Layer 4 of a small transformer language model trained on English Wikipedia (9 layers, counted from 0, width 128).
In attention head 3, each number of a token's query is one row of weights dot the token's vector x. The head spreads its attention over the tokens so far by the softmax of query dot key.

Query weights of the head. A number n stands for (n - 500) times 0.00093.
q0: 359,313,549,338,614,566,641,494,586,452,451,566,461,512,474,474,456,629,402,707,286,462,534,570,569,555,340,582,462,666,637,309,645,671,441,408,481,370,412,478,539,403,587,363,430,587,527,482,456,467,535,436,631,490,332,422,577,471,361,543,601,578,416,539,393,484,626,519,426,269,549,462,396,455,635,638,553,467,544,349,507,279,603,453,646,490,576,448,462,465,538,668,478,551,619,359,596,435,596,391,388,745,503,500,448,327,642,808,550,673,466,500,520,587,323,378,547,527,621,567,540,390,454,386,370,561,624,570
q1: 324,474,359,343,585,427,627,469,458,579,497,491,538,521,487,661,361,452,339,405,610,540,577,356,518,397,352,663,430,436,387,441,475,497,580,659,534,540,435,646,560,462,575,419,503,564,602,610,451,320,506,503,506,712,522,623,568,531,405,712,585,575,684,705,358,348,630,512,565,506,490,639,612,520,497,588,406,552,500,602,563,503,525,441,493,363,412,432,416,624,566,468,571,442,618,521,497,533,350,408,854,518,578,555,466,454,570,539,471,546,393,471,377,596,416,582,455,372,576,558,340,430,719,343,524,612,351,616
q2: 545,617,405,488,468,468,358,424,507,509,527,404,362,482,619,481,531,458,655,396,387,457,281,454,479,513,531,540,428,520,433,475,330,397,480,528,578,529,472,555,528,531,361,542,390,509,576,456,609,651,465,430,240,438,552,505,438,536,432,524,553,418,555,331,490,559,458,495,592,615,429,497,440,459,551,309,498,630,519,538,426,800,314,494,368,417,500,626,288,495,306,536,484,390,521,523,520,531,450,514,400,566,451,468,613,597,364,492,413,460,509,401,574,521,687,415,437,573,459,368,479,577,614,562,444,601,461,463
q3: 506,482,598,500,647,544,490,393,593,438,516,602,473,463,560,480,530,517,576,479,533,465,512,558,478,408,550,489,700,533,509,572,320,409,613,595,394,538,574,516,395,387,519,453,474,426,356,618,392,515,551,491,411,599,562,462,423,428,540,511,481,778,422,656,438,443,506,506,439,366,433,445,446,570,424,424,272,479,450,530,946,603,773,350,524,340,461,494,458,488,634,488,754,475,576,500,683,369,525,304,679,569,490,555,488,510,373,579,339,756,453,426,412,591,632,601,476,430,527,596,571,830,434,450,299,526,388,479
q4: 561,606,542,528,343,482,625,569,606,386,446,494,573,464,266,484,637,345,592,605,329,550,554,416,537,476,530,497,672,357,653,759,487,627,535,333,553,676,521,596,592,388,479,575,651,530,639,323,442,471,445,506,624,308,481,591,400,541,542,467,429,557,365,553,656,537,273,463,428,469,360,614,596,420,605,604,491,529,369,565,440,428,531,655,527,572,543,666,588,394,234,415,425,488,528,476,344,337,427,561,497,458,459,500,441,541,608,607,584,576,507,813,493,530,552,432,401,620,415,599,458,426,583,662,543,497,575,326
q5: 487,472,542,471,416,497,410,484,485,394,561,622,485,519,441,354,445,457,503,521,486,481,447,625,414,352,513,636,314,488,502,611,415,560,421,505,470,636,484,513,689,352,519,351,524,720,591,437,511,689,384,684,640,541,563,471,623,430,606,620,611,561,583,609,545,462,447,511,481,421,236,488,373,412,425,495,447,608,524,485,444,440,384,581,375,494,480,529,580,565,433,613,400,543,538,519,582,550,503,574,407,492,394,541,455,292,733,613,416,520,595,620,655,444,380,474,443,491,673,492,471,414,472,563,484,379,526,495
q6: 468,507,367,509,527,454,564,423,612,577,374,422,519,430,505,660,505,588,523,470,465,460,452,552,558,623,512,504,586,500,520,467,608,412,554,445,579,586,391,596,328,429,447,640,594,449,482,548,632,448,485,307,409,624,445,592,547,475,610,502,402,397,490,500,383,505,524,500,401,561,370,364,558,797,498,419,443,629,473,573,495,510,555,500,632,450,363,545,686,607,553,449,605,544,439,605,572,421,541,431,638,461,452,475,484,378,490,368,417,395,450,484,526,510,627,491,488,549,486,530,517,507,526,431,616,560,478,486
q7: 479,347,539,527,623,503,408,508,437,445,539,580,554,495,561,525,332,548,661,459,494,698,495,514,495,583,456,471,436,500,391,561,685,534,550,469,440,438,521,350,390,479,455,690,500,636,593,602,428,513,653,414,539,578,336,529,457,597,461,384,457,486,300,343,482,465,479,479,446,452,556,462,533,521,467,588,635,607,612,615,387,348,473,474,653,463,577,547,589,428,465,543,477,559,345,528,567,403,411,363,483,474,638,357,571,600,521,423,683,534,275,631,372,601,582,657,384,579,510,473,539,385,480,490,575,361,469,520
q8: 319,531,442,393,439,588,605,546,640,555,549,709,428,495,681,390,377,476,547,548,479,546,611,508,470,437,358,428,429,534,489,497,600,681,584,563,380,543,464,423,651,410,520,463,510,625,606,490,434,505,449,534,578,652,418,532,439,409,384,477,500,518,467,495,654,362,520,515,551,568,402,560,414,464,483,487,559,541,460,555,471,492,464,468,298,457,491,614,314,406,473,615,554,525,563,593,470,577,423,540,534,564,619,523,528,411,417,339,455,370,508,535,361,560,431,478,503,426,688,617,453,578,613,471,406,410,498,549
q9: 391,429,370,614,514,511,406,436,550,461,449,440,424,350,520,398,547,465,489,557,435,395,484,367,524,508,332,380,541,562,777,452,615,429,408,426,525,508,312,465,571,489,575,561,539,542,365,553,453,309,632,471,429,539,475,578,408,540,540,584,385,480,393,374,524,568,468,495,544,415,245,679,596,579,505,467,480,484,486,434,333,586,511,494,413,644,474,386,594,497,530,576,497,420,383,558,506,645,562,314,514,581,376,508,672,442,505,516,490,444,611,358,491,533,349,582,568,373,550,672,601,634,394,513,390,581,495,574
q10: 619,542,578,568,405,529,373,540,487,383,568,617,549,576,398,505,510,526,409,553,583,606,619,542,415,345,619,451,341,478,586,548,462,554,554,410,465,588,458,414,674,392,572,490,520,438,677,486,451,311,549,564,642,505,385,580,552,553,354,529,461,490,562,509,559,434,412,480,666,600,519,436,555,505,495,495,561,477,483,414,452,433,475,573,457,565,546,531,546,427,492,474,469,568,546,498,600,478,584,796,492,438,440,549,419,366,607,398,523,411,508,653,466,374,391,380,458,431,449,530,481,356,525,526,549,455,524,570
q11: 539,611,372,383,272,494,588,546,311,429,433,432,423,405,564,379,483,510,433,435,537,484,484,471,474,656,459,530,464,642,608,373,548,327,537,359,474,533,459,446,577,491,436,514,386,454,555,465,510,658,305,573,527,307,434,538,480,611,490,371,552,440,487,338,427,532,487,429,628,669,597,482,589,506,531,578,624,512,500,478,346,678,317,465,293,653,488,541,146,554,240,565,329,542,607,540,345,554,465,636,233,589,386,366,515,375,422,490,543,413,631,589,490,359,421,309,564,285,295,543,336,361,473,687,435,394,672,524
q12: 554,500,607,591,482,569,398,560,507,427,627,544,443,576,513,516,563,503,374,534,418,458,389,438,510,448,513,539,601,395,435,723,354,540,562,425,414,396,403,528,545,406,371,475,539,608,438,487,518,453,402,623,452,604,566,411,623,615,280,460,531,489,339,453,610,456,513,490,615,565,466,598,634,614,490,562,375,554,474,448,362,497,318,492,384,533,452,488,799,454,657,510,482,516,338,394,447,535,672,551,546,475,404,487,602,422,508,572,553,544,481,445,516,472,601,562,503,717,532,544,503,433,540,588,598,629,472,522
q13: 417,540,480,639,555,547,345,396,495,637,495,435,540,546,590,538,506,519,595,527,390,442,441,516,554,445,622,432,571,449,417,672,514,601,415,538,487,489,561,508,581,570,490,503,455,540,340,589,456,553,547,508,489,579,668,438,545,451,520,469,411,457,554,616,576,385,457,526,391,390,485,568,406,586,326,518,346,527,497,518,559,439,479,548,474,441,468,467,800,408,684,393,541,542,398,461,508,497,508,308,663,456,465,524,608,511,531,573,350,506,403,273,542,552,628,717,565,671,627,526,665,599,503,441,589,425,515,527
q14: 336,648,406,372,202,371,449,539,409,588,473,455,370,462,574,513,431,289,597,380,417,670,535,529,420,547,377,530,439,568,605,550,473,387,415,591,647,643,531,430,657,680,405,517,532,457,724,358,600,587,494,544,453,396,678,596,487,617,462,392,461,371,619,391,535,461,355,481,559,539,607,612,427,410,457,584,593,589,522,664,337,575,305,635,418,500,518,391,226,539,335,580,424,474,648,554,406,589,452,561,386,560,453,542,452,575,361,326,524,330,607,627,541,561,363,450,416,388,407,343,409,245,628,673,393,339,551,536
q15: 455,406,652,406,537,495,281,600,522,306,407,606,464,456,511,602,557,399,500,538,464,586,539,599,487,456,585,612,620,596,435,568,514,488,514,418,583,415,446,338,566,543,599,390,575,389,492,477,503,528,545,544,450,535,462,382,465,409,469,505,575,713,418,503,505,450,521,468,327,393,721,520,422,503,543,352,698,363,555,380,486,505,497,554,655,528,520,472,292,455,558,619,464,543,529,386,647,500,471,567,558,492,538,594,515,411,431,540,557,657,441,308,506,647,559,438,379,349,480,511,606,476,425,593,281,508,513,621
q16: 562,495,535,413,469,510,543,561,348,418,473,445,535,467,364,516,458,544,427,488,637,492,612,555,528,543,525,493,516,665,538,420,549,385,653,354,402,545,538,510,414,495,497,442,419,425,552,419,424,483,432,480,597,392,393,492,450,441,531,521,495,604,617,395,467,477,558,495,643,476,555,293,598,467,510,523,524,485,492,470,460,495,743,450,489,620,500,467,264,505,299,552,457,571,555,557,458,477,449,653,283,482,460,361,430,365,586,490,578,475,514,602,453,348,367,284,519,269,353,518,345,393,440,589,490,391,623,553
q17: 469,532,520,568,477,391,378,363,651,616,586,562,483,393,538,546,483,393,648,574,465,497,525,492,472,352,477,522,425,277,552,572,416,612,486,661,734,578,530,594,543,542,607,500,589,506,609,444,536,448,607,523,379,547,598,513,545,476,497,573,409,412,646,607,523,611,374,526,416,432,408,585,529,478,502,492,442,510,490,525,497,413,386,542,529,394,386,407,861,488,644,379,497,500,492,536,430,503,579,500,646,428,497,620,426,558,500,459,461,514,436,561,555,618,439,680,532,708,557,408,545,552,579,396,578,561,363,529
q18: 491,418,511,573,561,600,437,337,419,547,547,491,363,475,545,279,430,518,569,470,293,555,334,555,557,486,598,577,442,595,497,672,455,484,452,467,343,390,431,393,399,442,334,555,442,528,503,553,451,572,607,441,446,332,650,474,529,613,353,370,448,379,321,406,590,405,321,489,369,457,564,516,546,428,475,569,543,607,723,442,479,535,262,608,402,287,578,450,414,369,662,604,553,509,328,545,684,444,551,298,470,441,461,610,624,523,500,362,497,515,524,549,567,509,598,617,553,515,632,494,581,526,350,458,483,506,610,452
q19: 349,658,550,517,563,601,635,439,590,246,508,552,571,484,500,534,541,407,491,542,307,547,454,503,399,420,591,343,511,492,348,494,560,495,261,511,561,627,585,559,543,508,508,480,616,461,387,479,456,568,605,615,554,436,567,503,506,372,495,401,387,576,503,651,454,420,521,467,355,434,540,524,417,722,508,626,621,476,516,482,500,427,427,562,364,394,541,585,497,462,387,560,551,492,612,428,512,511,278,537,354,351,605,519,475,511,624,602,343,403,494,442,518,522,468,468,419,616,629,464,521,434,543,717,514,391,592,316
q20: 571,568,338,612,445,525,245,478,397,712,497,629,545,400,523,491,436,454,560,633,585,617,392,500,571,484,636,422,497,455,560,633,491,538,483,561,656,483,405,562,491,471,416,576,461,485,581,471,486,545,528,412,443,530,478,587,614,645,511,510,591,545,733,392,594,522,281,484,444,481,534,524,663,505,442,601,456,508,486,461,242,377,466,479,570,547,585,442,642,523,527,487,495,506,467,529,577,392,743,445,434,649,356,639,497,469,453,453,523,544,462,555,550,356,491,505,520,665,476,439,361,621,339,361,649,388,532,423
q21: 452,401,586,470,692,474,435,459,554,456,587,603,669,547,416,718,539,465,427,595,508,474,482,500,558,425,486,506,544,322,540,500,670,785,593,475,478,396,475,746,565,319,529,477,697,662,411,622,489,352,770,443,489,589,357,292,448,305,482,647,408,470,447,621,349,460,665,493,463,371,435,436,667,543,461,441,438,627,577,489,527,115,719,401,516,449,500,557,976,349,616,468,629,511,518,445,540,518,562,380,765,507,644,515,524,537,707,581,535,500,308,457,406,511,473,742,464,756,761,489,482,408,523,230,481,504,428,675
q22: 483,521,565,543,562,514,471,497,523,643,454,511,540,292,538,538,613,588,651,455,635,217,579,604,428,584,603,437,405,538,497,304,465,503,503,457,469,500,651,409,165,414,602,574,598,414,606,576,604,463,671,473,703,449,466,453,554,451,574,503,534,532,526,425,470,623,451,494,639,553,568,488,421,487,375,374,461,508,525,353,664,511,586,302,432,590,521,327,534,539,515,460,565,433,486,473,661,456,519,559,451,492,356,647,490,503,514,531,463,656,586,381,485,442,411,449,521,656,492,446,622,637,316,345,486,406,410,516
q23: 358,532,544,469,550,527,564,454,469,512,348,468,465,445,517,451,396,490,540,412,498,420,604,569,498,563,374,532,523,687,508,404,514,398,377,465,424,486,476,451,519,465,356,522,454,500,629,520,507,530,491,531,580,482,569,473,429,430,551,441,393,509,519,470,489,421,577,523,493,480,477,475,404,544,446,457,614,524,394,515,456,571,627,507,550,614,540,570,233,496,426,605,509,427,495,488,527,482,480,498,387,509,446,258,492,374,552,590,470,549,519,490,310,446,471,417,416,347,474,564,458,444,514,518,302,359,669,504
q24: 463,455,482,360,529,450,398,489,435,609,503,468,495,379,645,511,483,481,606,540,785,345,436,596,505,584,654,586,458,544,538,625,706,403,624,536,511,524,579,505,429,571,534,511,548,512,340,618,584,613,542,467,489,635,422,471,428,367,570,507,450,549,403,576,505,526,628,516,492,555,491,526,470,470,410,469,475,482,537,596,519,665,495,327,512,314,333,469,404,461,469,445,610,450,568,507,466,627,464,299,585,531,674,420,582,652,347,387,490,463,522,358,478,591,503,569,451,400,621,442,561,518,330,428,492,538,379,588
q25: 412,589,265,458,175,404,641,500,472,525,492,411,312,557,504,480,426,455,416,478,309,610,640,336,469,392,485,468,442,692,448,512,456,304,451,399,453,714,291,534,604,504,530,582,380,364,805,549,477,518,419,632,520,453,587,862,516,696,553,542,705,456,619,422,459,423,459,446,645,547,457,710,453,623,401,427,543,478,400,585,468,731,346,566,266,541,471,384,74,651,165,467,444,543,769,442,374,348,500,557,484,530,456,473,443,441,338,465,507,434,492,639,602,661,438,433,676,374,282,582,414,373,806,794,193,488,500,507
q26: 655,529,393,455,319,605,584,531,457,542,394,442,678,541,381,722,660,339,324,452,580,767,557,486,539,433,470,523,486,446,407,480,523,318,523,522,565,494,481,437,511,564,497,462,514,423,561,584,506,354,609,419,428,534,523,689,407,417,576,490,311,406,517,540,427,525,419,467,681,556,546,736,710,559,487,669,627,434,514,465,514,633,344,521,580,515,479,409,494,490,506,529,310,425,389,446,503,519,440,555,636,618,543,531,546,523,492,458,450,378,456,580,550,439,574,618,476,298,442,463,443,406,572,584,520,599,516,487
q27: 669,586,651,486,522,430,460,620,625,462,480,529,638,594,403,580,657,453,321,527,490,620,340,339,605,373,537,591,526,230,448,520,487,709,550,605,574,455,506,597,520,682,660,551,590,687,520,372,538,423,481,425,527,445,575,427,445,606,475,566,628,513,556,432,484,723,422,423,539,465,504,528,666,448,677,487,491,430,516,488,507,471,398,445,518,486,599,549,793,506,469,588,350,558,404,514,451,588,321,590,660,576,487,706,588,717,564,551,710,445,466,531,615,662,507,583,464,776,558,335,537,436,423,609,760,650,265,527
q28: 475,590,369,449,521,485,521,479,556,341,458,559,524,620,457,495,424,441,566,481,437,435,402,399,454,673,495,618,398,508,484,487,508,669,481,460,391,580,544,528,426,392,390,430,575,666,780,632,433,534,469,507,500,482,555,366,474,519,518,449,474,503,471,625,490,477,602,515,225,441,395,508,493,407,500,467,669,527,485,451,442,373,416,580,286,462,438,490,525,417,397,619,458,582,747,439,400,510,515,473,370,575,532,559,526,518,487,515,558,495,505,595,535,330,462,451,506,516,605,451,408,365,607,498,464,377,568,505
q29: 440,601,599,514,625,436,433,504,748,516,578,621,504,563,354,516,536,393,449,744,492,699,544,531,665,198,695,494,409,199,422,562,457,740,476,880,584,777,628,611,457,594,548,464,690,533,472,489,519,496,644,471,531,652,535,455,477,625,463,681,511,535,635,674,614,523,585,583,381,413,697,627,432,456,522,323,405,442,410,641,714,358,508,537,488,338,535,387,696,391,537,446,518,477,760,467,541,407,322,571,673,515,430,610,507,741,451,560,486,524,496,596,560,646,388,584,435,783,597,370,662,621,539,474,466,596,56,553
q30: 433,536,551,594,517,532,458,512,442,728,485,439,589,480,391,630,543,362,533,450,542,382,514,436,575,405,466,383,541,404,345,401,536,591,470,520,538,459,601,591,521,601,691,602,731,426,439,477,398,456,660,452,569,588,512,443,553,542,622,537,573,572,577,497,472,480,463,541,435,395,571,588,489,598,511,514,264,492,356,489,440,379,622,522,676,522,473,357,814,362,617,326,520,616,419,477,462,429,523,491,666,406,542,494,390,562,602,674,454,562,441,503,426,678,250,581,493,696,481,497,641,497,536,387,733,464,463,430
q31: 368,390,503,283,625,570,465,491,472,485,462,537,546,583,547,550,536,515,491,709,639,446,425,568,520,473,511,637,421,424,548,422,589,583,559,552,500,486,492,638,485,440,486,353,523,721,384,665,692,495,528,385,354,685,396,441,551,415,420,722,455,584,532,625,462,506,659,534,468,548,528,445,569,541,473,365,392,653,623,473,445,343,509,476,677,542,392,454,690,589,543,607,508,452,567,512,524,608,575,509,585,614,430,497,482,566,573,593,497,624,404,317,512,522,551,669,479,628,689,432,451,492,432,365,489,624,412,587

Each question shows a short text with each token's key, already scaled and adjusted for position as the last token sees it. A number n stands for (n - 500) times 0.0039.

Then comes the last token's vector x. A number n stands for (n - 500) times 0.02.

0 "ha": 517,653,326,671,416,490,564,544,445,524,431,92,616,764,191,457,231,778,518,469,557,904,566,283,620,76,468,742,462,823,780,801
1 " Singh": 536,676,292,653,430,491,558,546,450,509,451,113,630,748,182,464,250,762,503,485,533,904,537,261,605,104,477,778,436,816,771,800
2 " |": 541,682,311,648,443,498,564,539,459,500,449,113,609,735,194,456,248,770,491,486,543,902,541,268,596,124,480,760,454,838,761,819
3 " ": 514,672,335,643,455,507,560,529,450,485,450,110,615,746,209,468,231,786,486,496,542,899,535,251,601,127,478,782,460,848,761,815
4 " |": 521,686,320,659,457,497,551,527,459,507,443,116,611,748,215,457,226,781,497,490,542,874,537,258,585,163,492,768,446,855,762,791
5 " ": 500,663,346,641,464,507,551,524,449,489,452,126,613,746,230,465,230,782,497,498,545,870,533,254,593,152,484,772,452,841,751,791
6 " |": 510,675,333,655,464,496,544,522,458,509,444,133,609,743,232,458,228,774,503,490,544,850,536,264,580,181,499,758,444,842,750,772
x: 502,515,495,504,483,500,471,496,473,515,516,483,497,458,499,505,491,496,495,480,498,488,488,496,511,515,480,509,500,520,508,499,504,497,487,493,484,467,481,506,475,473,496,515,476,508,526,498,503,514,495,505,517,494,508,489,493,481,496,458,510,513,484,480,492,498,502,921,523,478,498,510,498,494,488,529,502,517,500,489,499,489,488,503,496,500,518,511,493,500,495,500,510,477,494,484,510,478,518,491,488,498,511,467,497,478,515,480,454,491,499,480,471,519,496,493,394,496,515,507,490,499,528,525,501,488,577,510
Which token does the last token look at most? 0 "ha"

0 " Mom": 514,655,328,677,418,492,560,544,457,512,438,79,622,773,178,453,215,792,514,477,564,920,563,272,618,59,461,747,467,831,792,816
1 " |": 523,690,311,668,446,497,563,547,455,509,439,72,620,771,183,441,210,803,506,476,551,932,538,249,606,94,489,782,444,875,790,828
2 " Pe": 526,661,316,628,471,508,550,530,452,547,439,112,658,760,199,434,213,800,507,467,576,907,527,256,588,114,464,779,454,818,791,804
3 "oria": 530,662,303,616,460,515,559,538,457,513,459,122,629,751,227,450,239,781,495,462,549,890,514,261,589,126,501,781,440,833,776,792
4 ",": 513,640,325,658,462,507,562,536,456,501,455,130,616,746,207,458,258,753,488,503,552,872,532,290,595,128,478,719,446,834,756,785
5 " Illinois": 546,646,324,640,445,486,540,546,455,490,439,164,581,714,237,472,270,731,498,483,537,845,555,293,620,145,469,736,433,799,752,772
6 " |": 529,656,336,640,464,509,558,537,465,499,449,156,591,712,235,449,273,742,490,489,543,857,542,298,594,172,477,722,457,805,732,780
x: 500,509,502,491,479,498,484,494,470,509,487,503,513,485,506,497,481,506,490,508,497,467,521,491,498,509,499,507,503,521,506,499,497,487,499,489,480,456,486,489,490,484,497,504,482,509,486,500,500,506,486,502,497,496,496,481,487,507,500,453,472,501,486,504,509,486,501,914,513,488,508,501,507,502,491,505,499,517,509,477,489,500,510,503,502,511,505,514,487,520,493,511,489,450,493,488,514,491,505,514,491,487,513,483,504,483,500,492,503,491,490,482,483,498,501,491,414,495,500,510,501,496,507,522,512,492,577,495
Which two tokens does the last token look at most, in order? 5 " Illinois", 6 " |"

0 "\n": 504,662,333,691,425,482,568,535,445,535,424,82,616,781,194,456,209,791,525,479,551,903,561,279,627,79,490,731,443,827,781,800
1 "\n": 484,685,323,693,450,477,579,537,436,538,423,69,633,798,185,437,189,815,523,484,546,912,533,251,617,94,522,761,416,844,788,806
2 "|": 483,684,338,650,444,481,564,536,456,502,447,98,613,770,211,431,209,810,506,479,550,896,502,237,595,114,529,768,441,842,765,819
3 " Place": 477,653,341,614,461,511,564,537,458,534,463,106,644,778,253,462,200,813,512,495,580,913,508,258,620,107,515,760,442,835,773,814
4 " |": 484,664,344,642,461,483,559,539,460,533,441,137,609,737,246,445,234,777,506,478,548,854,515,277,596,175,526,746,433,831,747,776
5 " Cont": 501,614,364,623,462,509,535,544,449,522,454,160,645,740,232,463,231,757,512,508,554,861,524,286,567,163,495,737,460,776,735,771
6 "estant": 495,634,353,602,453,488,552,559,480,497,454,178,606,706,283,455,258,741,523,480,566,832,522,294,598,177,517,735,457,772,707,764
x: 463,527,512,503,488,510,484,443,475,504,498,475,520,480,502,509,495,499,509,483,485,512,489,503,521,497,493,509,511,521,494,515,505,462,507,500,492,490,506,497,491,504,511,473,478,485,483,500,495,504,509,506,496,509,525,503,492,511,508,495,509,520,484,471,501,489,530,893,505,491,476,501,489,504,512,509,502,472,516,509,504,506,484,506,482,516,525,500,450,526,490,495,503,467,503,474,504,484,513,502,495,457,495,491,524,487,501,475,460,500,473,515,498,518,498,510,452,489,464,510,492,499,520,494,487,497,511,504
Which token does the last token look at most? 6 "estant"

0 " ": 508,661,335,683,432,496,563,527,448,515,431,76,605,777,198,466,209,799,505,486,558,909,568,268,628,82,468,745,461,854,792,808
1 " |": 503,691,316,668,463,495,557,524,450,515,437,78,616,779,205,449,190,816,503,487,549,898,533,232,598,135,499,790,434,890,790,796
2 " ": 487,668,335,658,461,505,559,520,437,497,441,83,623,783,206,456,193,818,507,495,555,898,537,228,605,112,484,790,438,876,786,803
3 " |": 498,679,327,661,467,496,549,518,450,511,438,101,612,768,221,455,199,803,504,486,549,869,535,240,591,158,501,780,431,873,775,778
4 "\n": 483,647,345,644,443,487,564,533,442,523,438,128,627,772,222,439,225,769,533,483,561,860,532,285,596,125,522,718,423,778,751,773
5 "|": 478,666,351,628,452,485,553,538,456,491,453,136,604,750,242,433,231,785,509,479,553,857,500,257,585,145,528,741,450,809,737,792
6 " ": 457,658,362,627,468,497,565,519,453,508,452,124,614,756,256,451,215,803,492,489,546,859,519,256,597,161,512,761,437,838,760,784
x: 471,519,503,529,507,515,490,503,485,501,492,493,490,492,508,486,497,500,508,475,504,495,473,490,497,528,476,502,508,520,506,510,499,486,493,494,495,486,492,491,502,490,514,501,490,494,508,500,486,508,506,515,505,507,510,523,486,508,503,468,466,513,500,483,484,480,488,943,506,510,479,481,506,515,494,511,496,524,525,496,495,499,472,503,473,512,520,506,512,501,502,512,510,443,466,473,513,500,511,455,490,495,500,475,509,483,494,495,475,460,510,479,478,522,506,500,436,496,456,504,490,500,523,514,487,489,497,501
Which two tokens does the last token look at most, in order? 4 "\n", 5 "|"

0 " ": 508,661,335,683,432,496,563,527,448,515,431,76,605,777,198,466,209,799,505,486,558,909,568,268,628,82,468,745,461,854,792,808
1 "1": 509,684,317,662,453,496,584,527,439,502,440,76,633,781,188,444,199,806,496,503,550,916,535,232,601,114,481,784,437,874,799,817
2 "3": 508,678,324,659,450,504,591,523,433,515,444,84,620,767,177,439,219,795,480,487,546,915,540,248,604,93,488,777,435,859,786,815
3 " |": 505,660,326,648,465,497,579,531,447,515,449,102,604,756,204,431,229,794,511,485,564,894,542,258,600,120,492,750,441,843,765,795
4 " Em": 527,610,328,632,459,523,572,552,435,534,445,139,642,750,204,439,236,769,514,492,558,869,520,275,563,134,467,749,462,774,757,758
5 "me": 487,633,317,620,474,521,536,535,458,507,465,134,652,747,227,446,231,782,502,473,564,855,518,262,586,140,482,770,451,813,759,759
6 " |": 519,662,338,634,459,506,556,534,464,505,452,152,597,718,241,451,262,755,495,483,549,854,539,287,593,175,491,731,457,816,738,773
x: 494,510,501,495,494,498,462,497,473,513,515,496,503,479,502,505,497,503,497,499,493,471,508,501,503,513,488,504,497,521,507,505,506,490,498,492,485,457,481,500,487,478,497,502,480,501,497,498,499,512,496,498,507,489,500,497,491,498,500,459,478,505,475,495,507,491,504,913,510,481,503,503,499,499,484,507,496,509,500,487,491,491,512,502,509,511,524,511,496,518,488,507,498,464,490,482,510,489,513,503,495,491,505,481,502,480,493,492,481,501,497,483,477,501,501,495,417,499,498,506,488,499,522,512,512,492,578,499
Which token does the last token look at most? 4 " Em"

0 ",": 503,650,324,701,426,495,563,538,450,517,435,68,611,786,178,465,208,792,516,492,560,909,574,273,623,59,466,734,452,859,789,802
1 " Massachusetts": 550,652,299,675,440,476,563,554,437,528,422,118,587,752,177,469,237,756,501,481,535,879,564,264,626,106,474,762,408,825,787,788
2 " |": 518,668,320,658,459,501,571,540,459,509,443,114,595,743,204,441,244,772,495,491,549,894,544,271,608,128,480,747,447,836,758,801
3 "\n": 490,644,338,649,440,483,575,537,440,527,434,130,619,763,213,436,241,760,526,485,564,868,538,293,602,113,511,712,427,769,752,779
4 "|": 485,672,343,636,451,482,563,539,459,493,450,135,598,743,230,430,242,776,495,484,545,867,504,262,592,140,518,739,452,808,743,798
5 " Ashley": 496,624,326,619,466,490,573,535,456,519,444,168,613,740,252,457,266,741,489,478,529,834,507,300,581,171,494,729,439,764,750,739
6 " Hol": 498,622,347,633,472,479,589,545,477,488,467,175,627,708,225,460,277,727,487,474,547,820,529,287,577,173,501,748,450,771,723,751
x: 490,509,515,497,484,522,467,480,491,513,469,513,498,446,513,492,480,498,486,488,494,481,475,467,484,507,516,506,506,518,498,511,521,486,525,496,525,484,471,516,519,501,487,506,483,491,502,509,490,478,498,516,512,491,517,472,535,488,509,469,483,546,520,490,513,534,514,900,498,456,479,485,497,481,483,541,514,492,489,485,484,506,521,524,468,518,483,491,471,492,464,517,521,483,532,444,485,510,516,489,494,500,529,492,566,491,502,502,517,493,500,505,485,540,499,488,434,489,476,504,486,435,498,527,453,489,484,503
Which token does the last token look at most? 5 " Ashley"

0 " ": 508,661,335,683,432,496,563,527,448,515,431,76,605,777,198,466,209,799,505,486,558,909,568,268,628,82,468,745,461,854,792,808
1 " |": 503,691,316,668,463,495,557,524,450,515,437,78,616,779,205,449,190,816,503,487,549,898,533,232,598,135,499,790,434,890,790,796
2 " ": 487,668,335,658,461,505,559,520,437,497,441,83,623,783,206,456,193,818,507,495,555,898,537,228,605,112,484,790,438,876,786,803
3 " |": 498,679,327,661,467,496,549,518,450,511,438,101,612,768,221,455,199,803,504,486,549,869,535,240,591,158,501,780,431,873,775,778
4 " ": 484,655,348,644,466,506,552,518,440,493,446,114,618,767,229,459,209,798,509,496,551,866,534,243,597,140,487,773,438,852,764,782
5 " |": 496,666,338,652,471,498,542,516,451,509,441,125,606,755,236,458,213,787,506,486,549,845,536,253,587,174,502,765,433,852,758,763
6 " ": 481,643,359,633,470,506,547,517,443,490,450,140,611,751,247,461,226,780,509,495,548,839,533,258,592,163,489,756,439,830,744,764
x: 486,521,494,528,500,512,501,491,463,499,517,490,499,472,507,484,506,508,496,462,505,508,478,493,494,529,486,503,510,520,508,497,497,505,504,493,487,488,502,491,478,485,511,507,471,511,510,496,491,520,505,511,517,498,516,508,476,492,505,466,470,522,497,479,486,483,487,910,519,510,480,481,500,501,462,526,503,520,525,501,500,498,478,497,472,510,519,495,512,496,516,510,515,461,479,468,523,488,509,451,486,506,508,464,498,487,510,486,478,498,507,484,475,515,505,505,411,489,473,506,486,509,513,507,494,488,497,494
Which token does the last token look at most, and with what share of its attention? 0 " ", with about 20%

0 "oria": 526,654,314,661,421,488,569,546,450,526,436,88,624,772,183,459,225,785,514,465,555,917,552,273,622,69,467,748,456,832,792,808
1 ",": 512,663,306,690,453,497,576,533,447,504,443,80,618,779,167,460,225,784,485,511,547,908,537,260,611,92,483,750,434,875,790,807
2 " Illinois": 548,654,308,661,438,478,550,547,445,495,432,128,586,738,202,475,249,752,495,487,536,875,557,271,631,113,463,755,421,826,778,791
3 " |": 527,669,320,653,455,502,567,535,458,504,443,122,599,735,207,446,250,766,489,492,548,890,543,273,604,139,477,746,449,833,757,801
4 "\n": 490,647,339,649,445,482,571,536,444,528,436,135,620,757,219,436,242,759,523,485,561,863,537,295,601,126,513,711,433,771,748,776
5 "|": 486,671,345,633,452,484,560,534,460,492,451,142,600,739,237,432,244,775,492,484,545,859,501,264,588,153,520,737,451,806,742,795
6 " Em": 524,616,336,624,463,524,573,544,449,543,446,156,637,739,227,437,241,763,498,498,543,855,509,288,555,162,477,739,461,762,750,751
x: 489,496,478,494,510,507,488,522,512,500,495,489,543,459,497,508,520,499,496,484,523,469,443,481,500,509,494,500,514,517,499,552,497,521,480,482,509,490,468,496,492,481,506,492,495,493,566,508,501,515,458,478,505,496,508,485,502,505,482,461,460,498,507,507,512,491,529,908,521,501,521,519,502,491,493,515,521,473,521,480,499,531,466,524,471,492,482,530,495,479,447,520,500,452,531,444,456,533,512,509,511,527,496,459,552,489,469,517,471,501,522,485,479,516,508,501,423,497,452,499,499,484,498,490,437,483,481,482
Which token does the last token look at most? 6 " Em"